Layer 8 of a small transformer language model trained on English Wikipedia (12 layers, counted from 0, width 128).
A neuron's activation on a vector x is GELU(weights . x + bias), where the dot is the dot product.

Input weights of the MLP neurons that the questions are about. A number n stands for n times 0.0085.
n12 (bias -0.017): -59 20 -33 8 44 37 39 37 3 3 -12 -14 11 3 -18 -7 -44 -12 -30 -48 50 9 -4 31 -26 24 -8 31 -13 -20 -12 25 11 -2 23 23 -31 -10 3 -18 27 -8 -3 -30 44 -6 31 -17 10 -16 -46 6 -7 23 -10 72 -10 -18 25 -8 21 3 -31 -11 -22 1 -47 -2 23 35 -21 19 13 42 -24 23 -33 -46 -7 -32 -65 -36 28 21 41 -10 -53 19 30 31 13 -2 52 5 -18 -9 13 -11 32 -24 -18 -28 22 -19 -38 6 35 5 72 -37 1 4 -20 -9 12 -53 21 -2 -29 24 -41 33 36 15 2 -6 -12 19
n99 (bias -0.029): -22 20 44 17 -5 10 4 -20 23 -52 30 50 17 -15 -25 -17 -22 -22 -5 -10 95 3 20 45 -52 66 -32 -17 35 25 -37 17 14 -61 4 -18 -24 1 8 17 18 -3 20 35 71 -5 68 -10 -4 -49 -13 -10 -25 -41 64 29 14 -18 24 60 -60 15 36 -15 30 53 -36 -5 -10 -11 -43 -40 70 20 -59 11 50 -11 3 28 -24 36 12 35 -36 21 -20 -3 -27 1 -17 31 -29 26 11 5 -28 -25 65 0 -34 -19 32 -27 -57 40 45 37 23 28 -3 -6 -5 12 40 -37 43 38 -61 -31 16 25 6 19 4 -73 -9 9
n104 (bias -0.018): 3 27 11 20 -4 -20 -77 -27 -17 5 7 19 -7 -13 -25 18 -35 -52 -13 0 31 42 -19 -3 -27 52 11 -64 10 -8 -17 1 -28 0 -24 6 17 12 31 -7 35 -56 11 10 38 -5 1 -9 16 21 16 -27 -18 7 -35 22 -18 -19 -5 14 -17 37 17 45 7 74 17 37 -77 24 -27 13 36 17 -20 61 -15 5 18 7 -20 21 -3 35 69 3 -22 26 27 -3 26 34 45 -20 -10 -24 9 -19 25 31 25 1 -28 60 -30 -14 -4 48 69 19 -2 -16 18 42 -4 -25 52 27 15 -4 -4 -26 36 14 -1 -18 -22 -12
n142 (bias -0.027): 32 5 1 -1 13 23 -11 -38 27 2 -14 24 -27 -3 9 13 19 10 8 12 25 15 -5 -35 -8 6 -15 1 28 16 -8 -41 14 18 12 -50 -24 -3 1 -65 5 -36 9 28 -20 -36 33 7 17 -57 -73 -15 2 7 -24 -1 -10 -32 13 40 29 44 9 -28 3 39 6 21 -55 8 -34 12 -46 -18 -25 13 -1 8 -21 -63 18 -41 -18 66 6 -28 -20 14 2 20 -17 8 -5 -16 -13 -37 -2 -40 45 -1 5 -13 -2 -19 -33 -37 -45 -14 10 3 1 35 34 5 -41 -51 40 -33 26 -58 17 -62 -26 6 3 -69 -13 36
n182 (bias -0.045): 16 38 -22 15 -5 10 -22 21 24 -54 -20 3 7 30 -19 4 -8 71 -13 19 -17 -25 -13 -18 -50 -2 -44 -25 -14 -8 27 -22 7 -19 -45 61 -15 37 -1 18 -6 -36 -1 20 4 -25 23 -4 3 -29 60 -53 -30 5 36 -40 18 20 91 3 4 34 -16 -1 -32 48 24 -15 10 -3 -24 -4 6 21 -16 9 -30 48 -36 -30 15 -27 30 49 23 -24 -48 4 -2 1 -17 25 60 -8 1 60 -3 33 16 24 -20 2 -35 -1 -26 -13 0 5 31 -29 20 -17 -25 11 -15 -56 68 13 -66 -48 -23 -40 14 12 52 -40 -18 -7
n214 (bias -0.042): -53 45 16 36 36 26 -32 8 5 -11 18 45 -49 28 -21 18 5 24 36 62 4 12 -50 -53 11 7 -9 -48 22 13 22 23 48 -32 -58 26 64 29 4 1 -9 -12 -14 23 44 9 -33 15 -2 27 -21 -20 -21 -5 10 19 47 21 -19 -41 -45 62 22 38 57 9 51 -5 -13 22 28 -12 19 -9 28 -51 -13 32 -74 10 -41 -8 -11 7 -16 21 -3 12 -9 -70 -4 23 -14 39 -30 -17 -9 57 -3 -20 19 7 -22 19 18 41 24 26 21 41 23 30 21 5 34 -1 71 10 7 -22 12 36 -3 16 44 -27 1 29
n235 (bias -0.055): -36 -16 19 -58 -67 -20 -14 27 -45 -25 23 63 -3 -18 -55 -21 14 15 6 30 37 3 -35 6 35 -7 10 -18 33 41 -7 -31 38 -5 -5 -55 -26 94 -14 -38 -11 -6 8 -28 -24 -41 10 23 -14 -6 30 -49 11 -13 73 17 13 -4 24 -36 24 11 23 -52 17 4 26 -35 -6 -9 -38 -32 25 -6 28 16 66 -18 8 -25 57 -45 25 5 24 4 -18 -1 -25 -23 55 -2 -31 5 -38 27 11 -15 -39 4 21 -39 14 -17 12 31 7 -4 -5 40 46 50 39 -38 -13 22 23 27 -9 -47 3 15 -9 22 33 18 -52 -57
n242 (bias -0.052): 27 25 13 -21 -30 -28 0 -79 22 22 45 27 60 -5 -22 -58 -3 11 16 -47 35 5 28 39 -44 -27 -1 19 -9 39 1 -29 57 -2 -30 -46 50 9 -33 18 18 11 -6 22 -19 -10 22 41 19 -94 5 10 20 21 -48 -47 78 0 -23 38 -4 8 22 18 26 -8 -15 22 59 10 -17 47 15 42 19 77 -7 -22 22 26 -27 17 -47 5 17 14 -23 48 -28 -2 21 2 -48 -24 8 -10 -9 -3 44 -21 12 -54 7 -24 -51 -31 33 -1 -6 -3 3 17 -21 -36 19 -41 29 19 4 -14 -7 -15 -1 13 -31 -62 -11 14
n273 (bias -0.027): -32 8 -7 25 -21 5 -31 15 -18 29 -13 11 -1 22 -19 49 31 -19 -9 -1 10 -44 -10 41 -34 -23 22 12 -38 53 16 -13 2 18 -31 -15 -25 -10 14 -36 26 -36 34 6 -39 4 24 -8 20 -6 -12 -27 9 -10 26 -16 17 -6 45 29 -14 0 -1 28 2 -8 -26 61 -6 -27 14 -42 -52 -11 -3 -19 -30 -14 11 -14 -18 43 -5 27 26 -51 -6 18 -27 43 19 -9 8 -35 10 -12 4 -61 68 11 -63 -18 -4 12 -44 -20 -25 12 45 29 34 -17 38 7 44 15 10 -31 26 25 -32 -21 24 7 3 25 -37 17
n309 (bias -0.038): -16 42 -39 5 34 18 2 -2 -14 -49 12 -18 48 -11 -17 9 -17 3 -11 -5 10 5 -6 -27 -35 12 1 6 10 35 -10 34 -13 -36 -4 -55 -4 30 -43 -8 3 -28 -13 -8 50 22 55 28 10 -75 -45 -18 -26 -33 -33 25 -17 -13 1 34 -37 3 -37 8 -34 60 12 -44 -65 -9 -29 83 21 -1 25 -10 -6 -7 -38 40 -12 -68 -16 74 -11 -71 -61 -26 -25 -16 24 17 22 20 47 40 -50 20 42 -16 -18 25 -10 18 -19 -6 24 24 -12 -76 27 -17 14 39 49 -31 46 -25 -46 -37 -56 6 25 22 32 -85 -23 73
n395 (bias -0.045): 31 15 -6 68 18 -60 -33 -35 33 19 34 25 -8 32 -10 2 59 25 -26 79 -64 -35 -2 5 15 -28 47 11 46 -20 -33 -13 12 35 -33 -20 21 -1 -46 -30 2 -23 8 2 -14 5 25 3 7 -58 13 -53 -43 16 14 -27 23 50 14 -17 14 24 -19 25 10 -21 5 42 44 -46 -43 0 39 28 18 25 33 21 -30 -12 -8 -17 -16 -20 5 -2 7 54 -12 70 16 -3 4 4 -9 4 26 -3 61 -22 -64 8 -41 -16 -29 -43 -8 -16 49 28 21 35 59 25 -35 -35 10 -41 -10 -27 -65 -26 4 11 49 -24 17 -18

Each question shows a token from some text and the vector x that enters the MLP there. A number n stands for n times 0.11.

" p": -2 -3 0 -3 1 0 0 -5 1 2 0 6 0 -6 -2 0 6 -8 -12 -1 2 -11 4 -5 -2 -3 -1 0 1 6 6 -1 -3 0 -3 5 -2 6 0 -5 1 2 -2 -9 1 -2 0 -10 27 -1 -4 8 -1 -8 -1 0 -1 1 -4 -4 1 6 3 -8 3 3 -10 -1 -4 1 -1 1 -1 2 2 -2 2 2 2 6 -1 -1 2 2 -4 -2 0 -1 -2 1 -4 -3 0 -3 1 -8 4 -2 -5 1 1 -4 -3 0 9 -3 7 3 0 3 0 3 1 3 3 1 -1 0 3 -2 1 -1 -11 -89 -3 3 2 -6
Which of these neurons fires most? n142

"us": -3 -10 0 -2 0 -1 5 0 -3 -5 -2 6 3 -8 -3 2 3 -5 0 -6 1 -16 -5 -3 5 -1 5 -2 -5 -5 1 5 -4 -5 6 -4 -1 -1 2 6 2 5 -4 4 -1 -2 -1 -9 22 2 -4 0 -4 -1 4 1 4 -3 -4 4 -3 16 -1 -6 0 9 -2 0 3 -1 -2 -1 7 -9 -1 3 5 -1 4 1 5 -3 10 -3 0 4 -8 3 5 5 -7 -7 6 2 -3 1 4 1 -3 11 10 4 2 -2 -1 1 4 1 -7 5 6 -5 5 -7 -2 -5 -1 5 4 0 12 -4 2 -83 -3 -6 -10 -6
Which two neurons fire most, strongest first? n235, n99

"ad": -3 -6 1 2 1 -6 1 -7 -2 2 10 3 -3 -7 -5 4 2 -6 -3 -2 -1 -4 -8 -4 6 -8 3 -3 -4 1 2 -5 9 -3 1 1 1 5 3 3 1 0 -1 5 -6 -5 3 -4 14 11 -3 5 3 5 0 -5 5 -4 2 4 1 19 -1 -11 -2 2 -2 -1 1 -3 0 11 0 -3 5 -6 0 1 -1 2 -7 -2 4 -5 10 1 -5 -6 5 3 -7 -3 -8 -7 -7 2 6 4 -11 1 3 1 5 -11 2 3 4 2 -3 8 0 -2 6 -2 -1 -1 -1 2 -4 -1 4 -3 -12 -85 -1 -6 1 1
The three highest activations, in order: n235, n142, n214

"im": 0 -12 3 4 -8 -6 1 -5 1 4 9 -11 -3 -6 -9 -2 3 -4 -6 -4 3 -8 -1 -1 11 -8 -4 -2 -1 -1 1 -4 5 1 1 3 -3 5 -2 -1 6 2 3 7 -2 2 2 -7 25 4 -1 6 3 -4 -2 -2 1 -1 6 1 -2 15 -4 -8 -1 0 -3 -1 3 -1 -1 11 -3 -3 1 -2 1 -7 3 5 -4 -4 7 -2 5 -5 -6 1 6 2 -4 -8 -5 -3 1 2 5 3 -6 2 0 1 3 -3 7 3 5 2 -7 0 4 1 2 -3 0 -2 2 1 -1 -4 4 -2 -11 -85 -1 -6 -1 5
Which of these neurons fires most? n242

"le": -2 -1 1 -4 -1 2 2 -2 0 -1 -3 -3 -7 -12 -8 -3 6 -5 -2 -1 3 -12 -6 -8 2 1 -3 5 0 -14 3 8 0 4 -1 -3 10 -11 4 0 3 1 0 -7 2 0 5 -7 22 3 -2 3 -2 -4 0 2 -5 -6 -9 6 -5 7 -13 -8 -3 0 1 -3 -4 1 4 2 4 5 7 -1 -7 -4 -3 4 -1 0 4 4 -7 1 -2 -8 -4 -3 0 1 0 2 -5 2 -3 15 -4 -9 15 1 4 2 4 2 5 2 3 2 1 5 1 2 2 -3 11 8 -4 -2 5 5 -7 -82 2 -5 -11 5
Which two neurons fire most, strongest first? n214, n309

"id": -9 0 10 -10 1 -5 2 3 3 -3 7 9 -2 -7 -4 2 -6 -2 2 -6 7 -6 -1 -1 5 3 0 1 -7 -2 -11 -2 -1 5 0 -1 -2 -3 6 -1 2 1 -7 4 1 0 -3 -6 20 5 -3 8 -3 -4 2 3 7 -2 -3 3 0 17 -3 -8 2 -6 0 -3 -3 -1 -14 2 -6 -3 0 0 3 7 1 3 0 7 4 -4 5 -1 -1 4 -2 0 -4 1 -11 -2 -1 1 -1 7 -7 1 11 4 1 1 6 0 6 5 -3 11 2 -2 4 6 8 5 -3 -1 -1 -11 5 1 -10 -83 -6 7 1 4
The three highest activations, in order: n235, n214, n99

"ch": 2 -6 -4 0 -4 2 -7 -6 0 14 6 3 -4 -12 -7 -3 4 5 -4 0 -7 -17 0 1 4 -9 0 -8 3 -1 10 3 -2 5 3 -4 7 -2 -2 0 -1 8 3 -4 -1 -1 -4 -14 22 3 5 6 2 -3 -1 -7 -4 -2 -2 5 -5 10 -1 0 -5 -3 0 1 2 -3 -2 7 1 2 4 -7 1 6 -1 3 -4 3 3 1 4 3 1 0 4 2 -4 -3 -7 4 4 -4 4 -3 -1 4 3 8 0 0 5 -7 10 1 2 6 5 6 5 1 0 1 1 6 2 2 -3 -6 -7 -83 -3 1 7 -12
The most active neuron and its activation: n395, at about 2

"ic": -1 -4 6 -10 5 -2 0 5 -3 -10 0 -2 5 -11 -5 -3 5 -1 -4 2 -6 -8 -6 -4 1 -1 1 -1 -2 -4 -2 8 5 9 -3 -5 2 -6 -3 -9 -1 -4 -3 -7 -1 -5 -2 -9 17 9 -7 9 5 -2 -2 0 4 -3 -5 14 -9 0 -12 -7 -4 1 -8 -3 -5 -7 -3 -1 5 7 6 -1 -3 -1 -2 11 -2 -7 8 -6 -5 2 -5 1 -7 -1 1 -1 -8 7 -5 7 2 9 -1 -6 3 0 1 -5 7 2 3 6 -6 4 3 7 5 9 1 -1 2 -1 -6 -6 6 -3 -9 -81 -3 5 -6 7
Which of these neurons fires most? n309

" the": 2 1 0 2 -2 -2 5 -3 -1 2 -1 1 3 -6 -1 1 -2 0 -3 0 -3 -7 0 0 -2 -1 1 1 -3 -5 2 2 2 -2 1 -2 6 7 1 5 3 -1 1 -8 6 3 -1 3 18 -1 0 -1 0 1 -1 -2 4 0 -1 -3 -1 12 -1 -8 2 -6 -6 2 -6 -1 2 10 2 1 0 4 1 -3 2 10 2 5 3 -2 -3 0 1 -3 2 5 1 3 -5 5 4 0 2 7 -7 -2 -6 2 -1 0 7 2 9 5 -4 -3 -1 -7 1 -1 -3 -5 3 6 1 5 0 3 -15 -91 -4 1 -1 2
Which of these neurons fires most? n242

"o": 1 -6 -3 -3 -6 8 -2 -5 4 -4 1 -8 -5 -5 6 -2 -1 -1 -9 -7 0 -5 2 6 -1 -1 1 1 -4 -11 -1 0 0 1 0 -1 -11 -8 6 3 1 6 0 0 -1 4 5 -9 24 3 -1 5 -2 2 -4 0 -3 -2 -2 2 2 17 0 0 2 2 -8 6 0 2 4 2 1 1 2 5 3 -1 2 4 -6 -9 2 -6 10 2 -2 -3 6 4 0 -4 1 -3 -3 -2 7 0 2 1 0 -4 -4 -3 3 2 9 3 0 8 1 3 2 1 -5 -5 2 2 -5 -1 4 -2 -8 -86 -11 -2 -3 3
Which two neurons fire most, strongest first? n12, n142

"un": -6 -6 2 0 -5 7 5 -6 6 0 2 -5 -3 -12 7 -3 5 -6 -2 -2 6 -10 0 2 3 -5 -5 -4 -1 -4 5 -5 -6 -7 3 1 -5 -10 -2 2 10 2 -1 2 3 2 4 -17 17 8 -1 9 1 -4 -1 0 -5 -5 5 11 0 12 4 -9 -15 1 -5 4 9 -3 4 -2 -4 2 1 2 -4 -7 0 1 0 -5 2 -1 10 3 -3 -3 -1 -4 -3 0 -1 3 1 6 7 4 -4 0 -4 -4 7 -3 4 1 9 2 7 4 -1 1 4 -2 -2 1 0 -3 -1 4 1 6 -6 -84 4 -1 3 -1
Which of these neurons fires most? n12